Layer 8 of a small transformer language model trained on English Wikipedia (12 layers, counted from 0, width 64).
A neuron's activation on a vector x is SiLU(gate . x) times (in . x), where the dot is the dot product.
The model reads these tokens: " d" "ive" " s" "it" "e" " of" "f" " M" "al" "t" "a" "\n\n" "B" "ol" "t" "en" "h" "ag" "en" " (" "G" "S" "0" "9" ")" " was" " a" " K" "on" "d" "or" " I"

The vector x that enters this layer's MLP at each token. A number n stands for (n - 500) times 0.057.
0 " d": 387 546 495 556 597 562 486 467 522 471 558 601 381 806 641 409 531 606 497 499 448 460 482 583 508 431 551 371 649 567 516 886 419 751 573 490 612 378 436 532 554 475 361 512 467 567 632 549 558 503 376 530 538 607 427 572 492 435 394 544 424 574 630 621
1 "ive": 559 549 676 495 539 281 470 495 465 412 642 443 558 589 559 448 489 479 520 596 431 479 469 495 454 513 475 570 700 466 425 623 495 589 515 520 489 392 586 587 535 528 506 521 468 576 397 663 484 546 414 536 534 555 515 455 510 453 538 507 495 478 583 619
2 " s": 492 642 554 523 425 564 505 474 496 579 616 661 447 655 663 473 490 569 642 514 491 630 475 443 560 489 480 369 591 455 515 794 550 659 492 479 485 391 443 415 464 574 472 409 548 586 610 443 553 446 498 513 482 554 534 603 443 537 416 459 576 490 570 639
3 "it": 412 510 637 520 512 511 620 321 577 446 705 301 558 385 482 497 424 383 543 468 422 557 447 455 475 556 448 574 630 453 430 852 386 520 502 672 501 352 586 418 553 495 413 478 480 500 453 623 614 457 461 536 377 505 465 551 402 395 502 573 466 563 563 596
4 "e": 492 500 575 498 471 311 476 424 531 386 559 616 457 543 551 408 572 471 559 531 475 478 494 487 526 559 534 584 568 504 433 657 458 579 467 504 489 416 659 492 415 493 583 455 484 528 506 518 481 470 536 506 399 529 496 542 409 454 604 532 415 485 450 586
5 " of": 484 531 796 472 475 358 559 516 411 537 577 504 557 586 584 545 417 444 447 482 530 511 571 474 441 512 335 570 558 480 296 702 362 666 486 416 602 533 579 390 411 448 433 467 522 507 500 449 573 458 539 484 474 475 496 511 427 478 552 396 389 479 531 497
6 "f": 570 445 695 570 476 421 391 428 494 587 632 582 480 589 617 444 519 476 337 446 429 538 527 431 437 418 359 525 514 342 438 716 456 512 538 519 584 490 441 595 391 485 549 450 500 501 491 532 483 587 443 480 333 552 383 447 515 495 486 535 445 602 500 399
7 " M": 486 469 550 515 546 605 408 701 432 612 627 565 496 771 527 483 584 635 438 487 440 468 325 562 479 567 594 490 636 552 437 761 492 583 430 481 515 428 466 564 479 477 502 390 567 597 492 457 454 399 543 553 357 516 576 444 464 454 517 419 600 553 536 376
8 "al": 417 497 578 465 485 608 434 481 468 487 532 437 445 801 412 484 533 552 549 419 448 480 488 478 471 461 583 513 575 356 500 746 518 430 415 279 547 648 460 481 500 527 421 456 539 486 529 578 521 415 378 547 537 489 416 326 389 571 502 384 631 415 574 399
9 "t": 502 410 578 477 604 604 479 468 514 369 624 535 315 725 491 389 522 466 538 462 515 541 438 444 455 436 504 537 546 368 491 693 489 429 510 362 500 553 445 505 441 538 554 432 432 430 550 547 584 351 429 601 466 462 514 379 495 388 459 537 605 518 470 538
10 "a": 433 584 607 493 609 334 523 648 473 477 517 430 481 739 554 392 607 414 514 465 551 411 402 395 480 476 628 500 588 320 439 626 518 398 540 466 483 402 536 415 394 525 648 458 506 490 498 476 589 416 444 505 574 438 568 624 546 431 459 501 577 423 537 481
11 "\n\n": 397 670 671 511 397 451 555 410 364 467 637 636 617 775 490 504 451 469 428 420 545 531 462 569 480 465 482 457 463 477 486 709 538 719 549 393 430 223 429 570 559 488 638 521 480 424 551 532 514 488 583 553 446 513 541 405 454 599 455 524 450 606 522 417
12 "B": 581 526 534 607 434 522 457 548 392 465 630 596 520 676 498 437 536 537 385 412 492 522 389 457 556 612 550 368 584 482 456 890 415 565 507 485 509 429 471 536 434 408 446 426 491 550 434 496 538 484 564 384 447 556 538 378 554 588 499 475 444 642 574 436
13 "ol": 574 567 581 534 361 615 485 443 497 475 530 540 626 697 487 446 575 556 575 332 430 402 468 497 513 635 513 444 498 439 508 696 465 491 431 361 517 648 448 653 434 585 397 439 566 628 389 565 635 377 359 542 420 492 471 447 392 468 455 468 543 476 486 494
14 "t": 495 485 586 473 512 609 496 534 491 436 575 556 445 702 469 398 485 483 483 484 514 510 472 418 378 621 448 501 522 445 474 629 397 535 418 380 373 554 514 481 357 483 548 520 432 421 485 464 578 241 441 481 577 379 437 416 405 455 450 531 500 608 434 615
15 "en": 508 584 568 467 543 512 455 639 476 509 521 635 530 699 518 414 609 420 411 509 504 440 540 410 427 560 492 530 519 418 415 718 486 410 580 489 407 398 470 487 449 508 487 439 552 548 393 463 643 388 527 365 636 404 469 589 489 493 427 543 487 491 568 563
16 "h": 521 536 609 423 513 600 391 665 420 510 520 596 432 758 504 473 532 358 498 594 471 481 463 303 549 618 496 441 413 416 440 694 476 474 547 465 452 408 419 603 506 453 450 426 370 521 454 442 522 579 459 484 533 379 581 568 487 524 417 461 339 403 433 574
17 "ag": 499 377 575 383 512 551 444 578 474 651 568 531 563 830 548 466 591 503 493 465 504 607 467 381 442 548 403 444 437 491 608 609 431 507 630 383 491 425 404 480 498 595 442 569 553 523 246 450 534 479 241 481 511 426 543 583 408 567 452 669 455 449 525 599
18 "en": 469 532 597 429 543 522 454 687 527 522 551 553 528 746 557 461 686 387 434 521 535 471 518 455 443 517 505 583 421 473 419 665 481 371 593 511 413 393 493 462 463 510 428 446 529 581 407 545 628 504 512 363 552 459 496 649 445 493 513 575 423 445 552 531
19 " (": 432 588 582 443 511 518 518 580 536 554 499 569 549 808 538 353 489 700 485 406 655 349 518 415 549 558 457 561 570 582 502 711 549 578 575 335 519 416 417 608 636 356 423 396 531 385 462 412 573 545 485 472 403 451 538 571 513 611 583 483 586 520 578 510
20 "G": 514 453 486 550 494 543 618 527 447 598 734 552 512 732 409 574 426 642 444 472 507 536 414 446 453 566 519 361 671 502 526 804 463 524 492 499 564 402 396 467 481 479 424 406 442 498 291 569 623 556 439 489 418 478 528 327 544 573 471 458 579 660 508 492
21 "S": 464 564 578 548 514 417 640 479 542 469 566 534 575 816 406 376 524 669 718 548 366 604 469 604 499 606 526 560 738 521 589 755 558 357 517 446 434 392 448 463 509 474 607 439 507 489 324 644 525 391 365 471 540 484 516 396 490 443 520 501 497 611 472 535
22 "0": 448 675 323 478 529 529 508 503 455 395 703 315 525 751 427 395 605 539 730 445 409 553 459 526 526 530 519 500 602 539 438 772 535 368 549 530 467 381 589 536 522 387 506 439 395 409 400 531 567 382 468 391 489 497 500 509 544 508 459 533 425 456 527 572
23 "9": 464 524 489 486 481 572 521 531 405 473 606 272 526 811 559 477 659 469 722 450 419 512 555 551 502 553 498 565 550 545 528 690 593 474 489 451 433 464 578 613 573 410 559 460 470 513 358 436 558 593 498 454 467 408 514 409 505 412 555 604 440 451 507 581
24 ")": 430 529 460 401 524 527 503 396 426 587 517 441 483 764 666 483 618 484 575 526 540 498 430 422 486 644 506 475 408 470 417 584 518 436 454 425 504 296 471 512 538 447 537 399 450 494 523 593 591 547 531 446 488 538 547 452 378 505 722 602 573 455 308 658
25 " was": 400 654 463 524 434 388 507 525 446 462 543 679 675 538 659 422 343 508 338 448 545 499 498 608 432 378 511 442 533 531 247 740 462 621 579 384 479 467 456 544 471 436 363 437 344 563 305 456 419 558 499 285 326 437 473 659 356 491 654 501 514 494 443 564
26 " a": 429 493 448 689 470 479 541 447 499 612 356 501 503 431 440 405 286 520 427 489 439 580 498 536 498 487 587 374 485 475 346 837 475 686 519 309 454 384 663 467 519 465 534 507 565 488 454 554 598 653 521 404 421 448 553 489 507 566 444 370 431 472 587 532
27 " K": 553 567 401 555 551 567 516 529 397 540 574 525 497 789 443 551 480 611 587 560 421 519 290 387 489 443 561 406 673 565 494 876 466 636 541 455 453 452 440 549 525 519 416 302 478 487 400 469 427 609 498 414 400 538 589 388 468 549 413 451 514 499 538 324
28 "on": 552 570 587 577 445 588 554 551 483 368 513 350 481 840 477 458 543 545 638 444 584 511 490 504 483 547 496 516 541 546 490 798 598 464 544 441 525 646 511 610 535 572 459 520 439 514 394 618 518 467 456 494 445 567 598 507 402 451 385 442 602 375 488 306
29 "d": 525 470 469 455 572 560 536 520 567 403 551 460 415 925 521 536 711 512 529 402 453 533 451 374 530 498 528 451 481 412 469 718 518 445 539 384 562 506 477 550 395 506 541 492 522 436 435 546 602 415 450 360 644 473 505 352 463 451 355 591 597 574 493 448
30 "or": 472 501 571 449 507 520 465 602 460 380 445 469 484 978 528 551 737 439 396 460 517 522 455 431 412 592 629 537 526 525 414 677 535 354 642 369 519 461 583 546 510 553 472 437 489 569 427 519 579 400 375 442 540 404 439 516 464 431 441 553 482 391 593 563
31 " I": 431 489 594 523 514 628 535 696 439 504 598 633 539 931 492 613 564 603 439 422 346 559 515 342 524 765 491 503 435 604 434 740 416 511 622 361 487 391 521 465 595 521 523 455 345 378 413 491 625 468 435 490 530 518 546 546 499 373 560 603 506 442 519 498

Each question shows the input weights of one neuron of the MLP. A number n stands for (n - 500) times 0.003.

n175 gate: 430 283 509 415 473 620 559 488 465 489 433 526 468 624 433 585 310 446 524 480 428 425 591 534 444 348 299 506 500 476 403 455 380 494 657 503 656 457 281 341 538 643 737 362 571 377 475 623 417 554 526 471 401 539 642 637 605 510 388 519 424 584 444 541
n175 in: 549 485 598 483 529 486 386 626 457 612 386 456 590 457 489 560 544 593 510 491 433 570 702 454 557 354 533 548 441 366 595 512 441 405 458 446 563 608 286 771 417 444 413 446 513 429 522 407 285 508 375 527 536 398 262 392 471 577 583 465 517 534 589 544
On which two tokens does it fire most, strongest first? 6 "f", 17 "ag"

n16 gate: 636 518 463 494 677 688 503 443 709 382 389 302 506 494 544 405 591 528 466 584 408 548 627 542 365 535 425 372 414 534 491 395 690 564 557 741 557 429 370 461 443 495 463 554 508 413 574 458 460 433 507 429 390 631 562 541 467 464 417 408 549 459 132 576
n16 in: 612 469 553 541 436 284 347 422 291 579 375 452 504 526 523 529 501 486 517 724 513 387 625 565 466 519 596 630 469 552 478 566 741 311 493 249 452 465 646 579 350 483 474 476 458 608 488 620 579 575 589 545 501 613 382 468 494 401 607 342 617 526 542 536
On which token does it fire most, and how strongly? 24 ")", at about 160

n163 gate: 465 718 419 434 555 411 484 394 393 632 649 556 570 561 592 614 383 500 547 564 453 532 524 699 487 412 356 433 462 481 681 325 592 508 483 517 239 567 564 595 411 431 430 502 435 566 525 434 530 533 520 442 543 631 557 459 566 653 779 545 473 458 455 631
n163 in: 327 576 423 481 556 520 686 367 358 477 500 413 485 500 499 582 550 430 457 477 542 623 574 566 483 424 421 431 429 502 300 432 358 560 317 494 366 610 487 645 575 540 506 418 508 283 398 656 517 562 341 787 490 350 323 350 541 593 586 463 548 583 469 538
Its three highest activations, in order, are on tokens 24 ")", 11 "\n\n", 23 "9"

n187 gate: 430 634 333 424 614 528 799 605 388 472 628 584 467 428 487 484 501 515 410 368 327 430 710 605 625 546 506 329 427 553 510 449 386 517 451 608 500 599 594 591 521 413 447 570 335 338 476 329 414 624 566 604 520 482 440 644 598 618 298 352 466 661 693 617
n187 in: 412 448 547 733 553 342 451 458 501 555 667 378 479 640 344 420 503 444 627 513 416 555 568 771 470 541 512 545 656 492 517 400 592 598 487 538 433 514 382 555 612 518 740 806 253 577 532 435 520 634 554 696 488 352 508 655 465 665 519 491 424 613 606 645
On which token does it fire most, and how strongly? 0 " d", at about 160

n39 gate: 594 536 465 440 412 668 556 599 405 416 469 621 661 478 443 731 569 403 578 345 463 531 451 387 532 539 547 413 581 421 773 438 413 570 395 606 355 483 389 426 459 614 541 555 614 343 447 501 613 487 394 474 501 310 557 474 680 409 544 354 389 529 450 414
n39 in: 619 371 506 594 663 424 385 570 489 448 244 617 514 594 503 618 552 588 456 357 447 669 487 516 566 550 651 621 561 342 585 536 463 430 415 463 397 532 594 505 510 615 564 308 450 506 503 531 489 393 506 405 571 447 514 443 519 409 504 390 463 605 462 634
On which token does it fire most, and how strongly? 31 " I", at about 180

n162 gate: 454 682 501 493 461 312 515 506 602 633 328 525 607 517 493 510 542 403 401 495 512 476 661 530 519 494 800 627 354 463 672 407 644 511 328 624 469 583 611 564 468 383 519 464 626 635 582 444 547 612 462 483 530 534 456 537 383 393 752 669 370 497 699 558
n162 in: 500 390 436 637 488 552 544 434 458 405 474 586 709 610 487 352 506 506 477 350 623 642 559 686 440 421 622 635 705 608 384 496 463 425 466 536 647 276 546 447 395 459 264 291 520 483 456 527 498 402 529 765 397 567 652 359 291 515 457 530 501 552 507 477
On which token does it fire most? 4 "e"

n33 gate: 655 697 522 431 513 481 530 359 510 701 612 521 465 423 412 407 470 259 463 328 619 341 496 427 569 440 766 584 415 466 522 381 483 414 674 525 424 551 600 266 511 415 521 481 547 445 561 518 470 529 515 494 599 426 810 413 509 611 474 541 440 325 600 592
n33 in: 541 644 405 699 604 588 615 651 164 531 645 510 436 597 457 535 480 503 300 510 391 454 419 408 444 294 627 381 540 520 497 430 686 575 481 471 447 538 397 549 519 569 551 475 473 518 374 531 593 587 542 411 580 501 614 507 548 581 329 539 806 563 527 578
On which token does it fire most? 10 "a"

n4 gate: 591 472 324 416 602 568 640 593 431 565 478 516 591 576 480 580 469 543 409 332 399 530 668 673 385 402 529 574 486 517 486 404 395 368 448 468 388 638 604 523 551 424 375 554 129 219 491 336 352 663 598 648 518 549 454 463 457 603 303 530 538 425 468 480
n4 in: 587 448 685 517 441 535 553 602 646 493 355 356 593 450 560 593 618 462 361 633 401 542 480 184 376 445 430 559 481 414 285 516 399 465 594 508 361 472 363 403 645 585 323 364 687 695 605 520 468 351 303 448 539 608 413 250 499 488 470 665 503 363 346 552
On which token does it fire most? 31 " I"

n151 gate: 557 431 607 509 393 336 638 488 333 546 412 439 761 500 532 683 343 486 463 477 726 264 590 616 544 486 441 323 558 456 399 446 463 358 545 473 519 657 371 382 619 394 493 506 531 357 558 571 353 543 620 557 571 427 524 444 370 554 392 414 356 653 627 441
n151 in: 462 325 568 384 510 461 487 565 531 417 493 548 397 636 509 526 432 407 612 525 523 597 515 577 433 291 435 664 567 568 451 494 379 484 513 560 254 380 611 556 354 499 453 515 459 556 468 173 506 348 397 577 296 437 432 646 456 391 502 571 332 588 300 533
On which two tokens does it fire most, strongest first? 5 " of", 25 " was"

n166 gate: 523 445 455 571 564 517 737 548 388 630 475 373 533 583 506 549 549 361 590 350 511 568 656 537 498 418 433 430 393 490 490 501 620 303 434 443 396 575 541 537 622 385 632 502 569 433 497 581 407 491 542 499 473 514 620 271 398 487 431 673 374 521 434 679
n166 in: 511 462 548 504 449 484 456 647 501 545 476 535 633 598 395 553 559 582 597 466 577 565 422 466 591 390 401 515 539 448 371 523 571 344 490 440 493 589 475 500 385 546 675 497 576 476 352 571 450 512 563 440 670 694 619 350 374 539 421 583 590 514 549 653
Its three highest activations, in order, are on tokens 29 "d", 21 "S", 23 "9"

n88 gate: 497 625 336 354 589 608 563 404 416 499 488 717 501 487 542 622 485 304 643 515 369 464 404 479 615 395 415 412 295 318 535 330 621 388 576 470 527 509 613 591 557 499 389 368 454 393 343 324 553 459 608 621 532 464 497 420 474 588 561 558 395 427 564 436
n88 in: 567 321 419 455 440 434 494 517 436 476 561 755 444 449 595 417 464 517 548 679 494 463 420 544 693 523 425 612 381 436 343 289 538 345 542 368 518 631 714 621 558 591 519 538 535 451 427 451 533 537 555 293 474 475 451 421 659 559 450 534 521 310 288 661
On which token does it fire most? 16 "h"

n56 gate: 496 564 511 544 414 339 575 487 470 430 273 435 489 588 490 417 411 443 342 501 691 449 541 351 491 451 387 538 362 728 687 487 485 449 549 584 358 371 508 568 561 499 339 479 434 316 510 567 470 429 485 708 570 577 485 587 315 586 519 365 472 403 512 629
n56 in: 517 591 619 431 525 526 277 523 602 610 604 576 548 548 538 351 524 562 531 411 410 528 352 609 261 415 630 320 489 493 490 551 513 433 384 495 705 385 359 637 516 547 437 525 338 534 457 513 426 599 494 635 530 423 545 316 531 457 515 587 482 502 345 469
On which token does it fire most, and how strongly? 11 "\n\n", at about 170

n91 gate: 532 454 408 507 640 475 363 499 557 724 374 536 456 426 448 411 437 429 488 539 501 409 588 482 579 535 530 492 416 499 439 428 668 559 430 534 397 536 512 474 345 495 470 505 311 525 477 494 336 572 550 327 847 584 490 502 693 489 356 482 395 549 374 639
n91 in: 366 521 553 380 345 368 585 534 518 481 706 622 502 486 580 497 562 574 616 540 414 570 603 432 447 529 572 415 582 714 477 606 380 370 378 437 582 630 461 250 517 424 270 541 588 584 538 524 632 548 566 390 559 540 389 450 430 554 446 193 411 606 535 556
On which token does it fire most? 15 "en"

n109 gate: 568 529 514 550 539 646 473 586 576 478 388 453 490 512 576 577 596 491 417 537 458 659 385 474 508 471 342 488 409 435 633 326 489 543 507 305 428 628 666 441 643 199 512 402 504 458 499 491 358 522 414 592 561 608 703 527 559 471 597 337 401 443 464 448
n109 in: 427 421 567 611 557 525 518 409 417 580 532 496 525 506 445 441 471 624 331 592 347 260 479 432 448 433 651 486 464 571 413 569 463 621 671 510 523 505 415 648 541 629 559 280 516 609 554 346 625 634 480 578 367 548 661 280 736 527 522 336 384 437 509 480
On which token does it fire most, and how strongly? 16 "h", at about 67

n132 gate: 354 687 506 479 566 544 714 581 450 582 447 443 644 507 607 501 625 639 606 488 458 283 490 588 555 512 711 360 483 315 554 464 523 425 453 461 616 715 594 484 435 650 605 695 501 548 504 529 503 489 523 533 502 509 464 580 407 561 397 448 553 430 444 638
n132 in: 496 664 533 630 476 496 462 452 329 510 511 367 492 393 420 512 544 449 549 333 536 420 464 386 533 454 628 547 499 567 517 490 379 678 553 326 453 735 612 584 492 494 517 544 655 542 541 589 490 490 529 648 364 493 540 562 493 602 384 422 443 450 352 453
Its three highest activations, in order, are on tokens 13 "ol", 28 "on", 8 "al"

n171 gate: 407 545 352 548 707 424 413 538 567 485 369 523 557 490 617 642 578 495 401 516 450 459 526 568 561 457 364 272 538 706 594 463 471 437 411 754 414 969 421 670 674 402 413 536 420 593 509 459 557 563 610 462 395 752 514 636 488 609 546 447 549 499 528 444
n171 in: 382 804 327 458 270 513 437 492 242 433 184 541 590 403 362 621 635 354 518 442 575 666 406 507 489 510 693 600 514 422 324 390 589 484 449 621 425 408 507 574 498 396 403 366 495 427 401 406 424 472 430 323 427 344 539 709 450 581 621 387 637 700 399 448
On which token does it fire most? 25 " was"

n169 gate: 470 552 520 625 336 430 576 497 582 625 289 440 617 489 353 507 526 549 477 392 803 509 407 578 511 553 614 458 406 520 495 517 498 519 491 408 500 640 499 327 546 597 500 800 347 357 620 773 527 571 407 430 505 478 628 702 848 449 510 504 534 472 564 663
n169 in: 356 726 607 495 481 359 477 458 448 403 340 611 606 462 594 532 493 645 563 518 688 378 573 462 439 541 301 584 581 266 589 568 485 432 480 625 478 705 463 637 521 676 488 607 366 384 423 639 464 522 596 567 503 662 550 442 371 388 685 602 503 634 403 671
On which token does it fire most? 28 "on"

n145 gate: 413 547 586 512 435 374 477 541 572 356 438 569 458 617 469 563 486 438 424 586 439 566 496 397 418 462 568 495 493 586 678 409 478 408 631 529 509 600 428 365 523 521 319 444 544 511 433 622 461 547 685 409 416 608 677 390 516 608 594 568 636 360 477 502
n145 in: 480 474 430 494 543 527 464 503 468 414 559 463 405 618 483 600 375 487 407 605 515 545 306 363 574 415 485 545 533 521 488 518 340 419 390 498 297 616 543 493 363 411 463 416 617 465 401 470 569 573 573 519 526 421 609 486 476 569 570 338 596 469 395 421
On which token does it fire most, and how strongly? 27 " K", at about 250

n160 gate: 328 541 445 460 307 505 435 468 481 452 405 394 626 424 378 740 493 393 545 262 419 183 466 421 544 492 375 485 503 447 678 410 506 391 668 640 589 684 412 314 490 395 408 665 562 548 459 558 454 722 367 490 440 551 552 459 567 383 537 434 539 571 594 509
n160 in: 527 573 441 428 636 499 597 449 545 487 534 351 661 431 586 573 583 614 450 548 208 608 682 630 240 373 706 371 566 369 455 528 537 620 377 634 335 700 596 596 852 460 531 339 445 414 578 455 507 621 624 463 386 553 631 443 456 490 387 505 475 334 379 631
On which token does it fire most? 3 "it"

n148 gate: 598 573 468 492 591 441 537 399 376 486 455 426 421 576 481 540 417 377 437 577 507 562 490 318 469 358 404 669 396 375 442 510 481 516 618 530 420 447 455 322 475 457 644 441 549 470 585 569 305 735 368 463 758 620 435 485 535 580 592 424 488 560 602 488
n148 in: 354 474 593 556 436 469 431 555 568 456 546 589 461 528 462 447 532 496 558 325 634 508 456 440 430 543 549 578 353 490 413 473 281 469 700 571 435 382 453 490 359 388 545 449 488 504 491 559 466 579 311 356 640 491 599 543 608 436 317 583 478 428 480 515
On which token does it fire most? 10 "a"

n127 gate: 599 476 343 377 325 477 571 572 566 389 517 359 561 521 412 519 392 470 509 644 396 634 531 565 544 490 534 560 293 689 544 423 446 370 427 371 630 850 562 637 425 613 482 526 386 351 581 655 541 456 460 523 371 514 407 601 455 584 492 482 518 447 623 561
n127 in: 416 271 480 395 427 542 459 583 218 416 523 569 763 565 430 644 500 485 560 324 461 304 552 508 545 580 477 448 588 549 136 487 539 495 544 539 433 630 499 513 479 339 361 445 449 602 495 473 622 517 480 492 370 465 525 596 408 410 525 486 602 483 557 558
Its three highest activations, in order, are on tokens 13 "ol", 28 "on", 8 "al"

n8 gate: 608 640 364 415 382 469 414 453 681 574 472 481 506 508 548 586 498 552 655 359 701 449 503 589 628 307 538 543 445 484 498 514 547 467 746 525 509 703 489 425 670 382 439 623 436 396 602 517 473 340 392 329 408 632 643 560 478 537 623 598 599 412 566 525
n8 in: 525 735 545 459 545 369 745 590 378 428 500 491 679 495 409 430 480 531 478 548 645 545 504 549 661 462 464 623 469 609 384 506 501 593 469 421 593 559 392 379 576 663 665 508 575 621 595 362 503 549 724 564 531 243 513 416 426 619 388 511 403 580 500 359
On which two tokens does it fire most, strongest first? 19 " (", 25 " was"

n158 gate: 514 439 574 358 511 425 509 528 611 467 439 502 491 542 611 635 682 603 619 491 600 457 616 382 522 520 541 512 609 531 799 451 799 549 464 484 382 528 499 561 613 531 645 536 440 559 494 484 370 347 550 387 486 557 698 466 472 641 633 316 434 541 524 573
n158 in: 582 587 479 598 608 556 443 525 536 480 424 659 413 494 544 486 512 535 495 469 525 360 412 241 577 461 625 483 622 640 690 591 458 615 486 538 658 296 534 607 551 619 472 517 712 608 584 414 453 509 570 514 408 588 398 465 560 550 372 654 448 548 611 345
On which token does it fire most, and how strongly? 19 " (", at about 270

n36 gate: 445 577 598 668 383 479 607 461 360 770 333 611 569 414 531 646 421 518 481 568 473 452 415 650 773 361 587 358 455 451 457 465 586 491 532 420 538 461 379 586 486 572 761 523 423 676 477 464 463 490 430 551 560 487 516 462 518 541 404 375 495 554 541 762
n36 in: 380 479 506 596 635 423 505 663 472 537 682 550 540 496 759 454 422 382 529 347 560 593 697 375 503 618 558 718 470 636 422 565 257 541 484 550 413 562 469 448 314 518 760 471 429 408 568 558 525 514 626 549 513 552 348 599 568 568 474 561 401 439 320 511
On which token does it fire most? 11 "\n\n"

n52 gate: 491 520 359 446 511 490 399 488 492 374 457 477 678 465 382 674 578 373 354 615 666 508 572 390 568 292 694 510 498 691 433 576 517 502 601 535 444 628 501 496 523 541 316 510 564 646 597 431 403 718 394 341 534 445 693 331 606 503 515 437 580 387 347 557
n52 in: 615 548 457 590 623 507 508 526 679 520 543 544 603 493 514 348 392 574 426 480 554 391 713 428 491 418 329 317 611 497 611 459 527 583 603 398 593 502 544 585 436 592 514 706 482 587 518 362 389 417 621 472 527 412 313 546 444 642 399 294 513 413 651 265
On which token does it fire most, and how strongly? 25 " was", at about 120

n172 gate: 567 370 420 667 449 662 519 471 585 457 196 192 523 445 442 516 563 387 566 446 518 524 715 523 613 357 642 316 275 673 677 334 644 518 524 627 463 507 551 565 534 412 488 464 638 587 575 375 325 591 501 498 635 534 418 472 333 529 536 564 506 384 498 385
n172 in: 464 483 555 284 432 770 507 446 436 572 405 575 671 395 635 507 549 522 548 491 321 584 541 744 503 694 694 408 640 615 753 574 418 529 663 607 604 603 454 551 750 637 188 581 533 530 401 578 356 560 594 624 591 502 601 464 468 472 412 615 629 607 531 394
On which token does it fire most, and how strongly? 23 "9", at about 12

n161 gate: 573 641 437 394 488 584 576 279 396 424 459 305 623 456 540 380 533 419 422 446 471 568 591 745 522 426 631 549 438 685 498 459 425 494 471 548 581 565 566 483 528 414 597 401 504 444 502 697 359 671 413 358 588 576 647 473 511 427 513 519 537 490 729 539
n161 in: 375 552 422 419 532 479 504 523 433 426 635 405 447 384 520 408 398 458 544 675 580 531 467 349 449 571 384 511 519 562 429 515 595 509 452 387 384 686 509 664 458 383 481 705 440 474 571 243 563 524 461 494 340 329 428 344 602 477 562 525 456 444 455 342
On which token does it fire most, and how strongly? 23 "9", at about 170

n178 gate: 311 300 441 462 490 568 466 571 413 408 385 642 458 441 558 520 587 630 509 567 605 585 403 547 554 363 574 636 485 632 660 442 675 454 384 667 605 550 568 537 412 298 591 762 608 462 565 628 550 655 700 644 507 457 496 450 587 360 559 505 553 468 511 362
n178 in: 395 441 697 377 603 411 526 664 410 435 616 444 378 416 445 418 572 425 310 359 387 462 439 643 581 647 566 432 452 532 337 518 545 437 552 411 436 543 334 519 462 619 395 445 458 457 392 562 469 476 446 648 473 260 584 395 398 536 371 465 441 765 431 568
On which token does it fire most? 7 " M"

n2 gate: 315 417 298 446 585 584 520 421 624 514 568 516 416 526 429 644 384 302 348 676 375 502 487 380 511 334 461 563 362 560 595 476 272 332 527 486 675 534 407 464 651 636 440 427 643 477 495 548 454 480 587 508 536 496 506 454 578 467 573 397 453 752 404 477
n2 in: 635 411 533 633 470 403 513 531 377 614 491 598 434 553 722 339 583 684 429 418 609 580 614 387 305 361 507 301 591 551 509 588 542 291 552 547 521 570 635 437 571 573 668 670 472 593 581 370 601 540 565 556 466 513 590 477 628 577 571 496 275 554 370 383
On which token does it fire most? 20 "G"

n157 gate: 795 617 466 561 518 417 451 542 336 399 643 494 465 400 427 735 532 446 660 514 468 637 428 565 580 591 512 492 291 656 587 410 442 610 468 657 383 540 443 605 577 518 486 665 725 279 594 504 641 587 453 575 583 482 477 651 464 513 621 507 482 605 464 502
n157 in: 420 461 320 190 592 606 610 485 506 517 471 557 326 415 472 455 531 479 621 556 408 661 370 396 331 436 479 655 438 424 470 437 594 399 450 308 508 607 603 447 576 356 546 647 529 325 427 306 478 625 446 607 373 441 559 542 466 336 479 398 509 374 480 548
On which token does it fire most? 11 "\n\n"

n30 gate: 527 547 262 443 547 410 461 600 649 651 522 535 608 358 283 540 491 468 675 474 516 452 643 527 526 604 697 271 388 388 511 416 579 448 655 632 450 570 324 584 395 493 463 503 342 581 660 400 520 520 672 495 525 433 572 594 616 476 613 713 489 617 452 503
n30 in: 577 485 501 454 235 577 613 599 489 594 437 652 477 470 681 594 394 448 571 507 531 560 482 458 626 558 286 675 693 503 469 457 486 531 557 553 703 366 387 211 547 316 379 418 622 590 593 384 611 557 416 588 504 174 522 520 612 417 631 525 558 421 378 514
On which token does it fire most, and how strongly? 22 "0", at about 4.3

n32 gate: 564 464 515 387 483 466 605 578 666 405 354 578 444 514 598 574 420 359 429 438 470 449 563 679 399 515 623 535 669 546 469 457 520 472 498 670 503 486 557 408 541 252 547 822 617 587 550 512 422 711 629 392 626 329 406 583 553 539 522 682 502 590 510 492
n32 in: 571 525 422 438 593 463 464 461 569 470 559 542 509 543 217 472 401 369 452 654 508 499 557 500 573 374 571 602 528 396 399 475 650 404 420 566 483 530 560 656 329 511 729 219 578 531 592 413 577 527 323 548 648 497 271 467 654 382 546 465 651 650 552 574
On which token does it fire most? 15 "en"

n102 gate: 513 656 630 419 463 483 528 465 509 436 482 512 572 516 460 476 478 556 584 468 607 360 556 549 545 528 352 526 436 543 569 453 437 344 469 484 707 641 480 488 326 548 681 598 303 510 530 402 437 479 656 526 619 526 809 670 649 592 407 623 250 522 345 532
n102 in: 519 311 525 482 579 412 694 350 541 438 573 421 481 636 599 510 382 481 386 579 651 518 550 816 428 521 732 455 483 504 426 490 478 413 480 546 499 282 482 655 528 529 536 536 521 455 594 416 494 378 422 482 548 514 577 469 513 591 305 777 516 647 442 439
On which two tokens does it fire most, strongest first? 10 "a", 11 "\n\n"

n51 gate: 384 476 604 465 734 452 503 517 683 551 541 204 678 397 451 586 369 543 505 298 593 466 407 574 551 393 635 477 485 509 415 473 588 369 557 559 610 381 417 463 584 360 494 593 578 573 637 443 403 513 603 472 582 644 503 484 504 520 596 492 476 768 607 530
n51 in: 268 650 484 441 491 499 587 577 503 658 714 524 389 481 580 576 499 627 552 505 340 379 423 561 421 505 521 397 565 451 419 541 405 370 576 437 350 463 521 501 350 600 344 524 344 556 446 307 533 479 914 486 480 617 670 299 465 609 519 587 516 541 538 543
On which token does it fire most, and how strongly? 3 "it", at about 96

n43 gate: 568 616 434 450 561 354 608 496 564 464 474 615 477 484 657 578 629 483 461 483 449 505 580 723 406 579 543 371 345 572 567 505 562 477 638 671 640 477 398 315 490 645 505 460 401 353 480 540 387 422 355 566 460 359 617 471 425 463 316 336 351 574 452 520
n43 in: 462 405 496 453 412 480 449 488 636 392 493 428 298 552 521 496 531 510 406 463 453 577 700 562 518 587 524 550 622 620 650 543 581 411 576 460 560 554 617 488 500 558 602 344 296 245 472 314 350 323 430 324 552 603 651 519 512 485 416 390 368 527 503 394
Its three highest activations, in order, are on tokens 21 "S", 30 "or", 29 "d"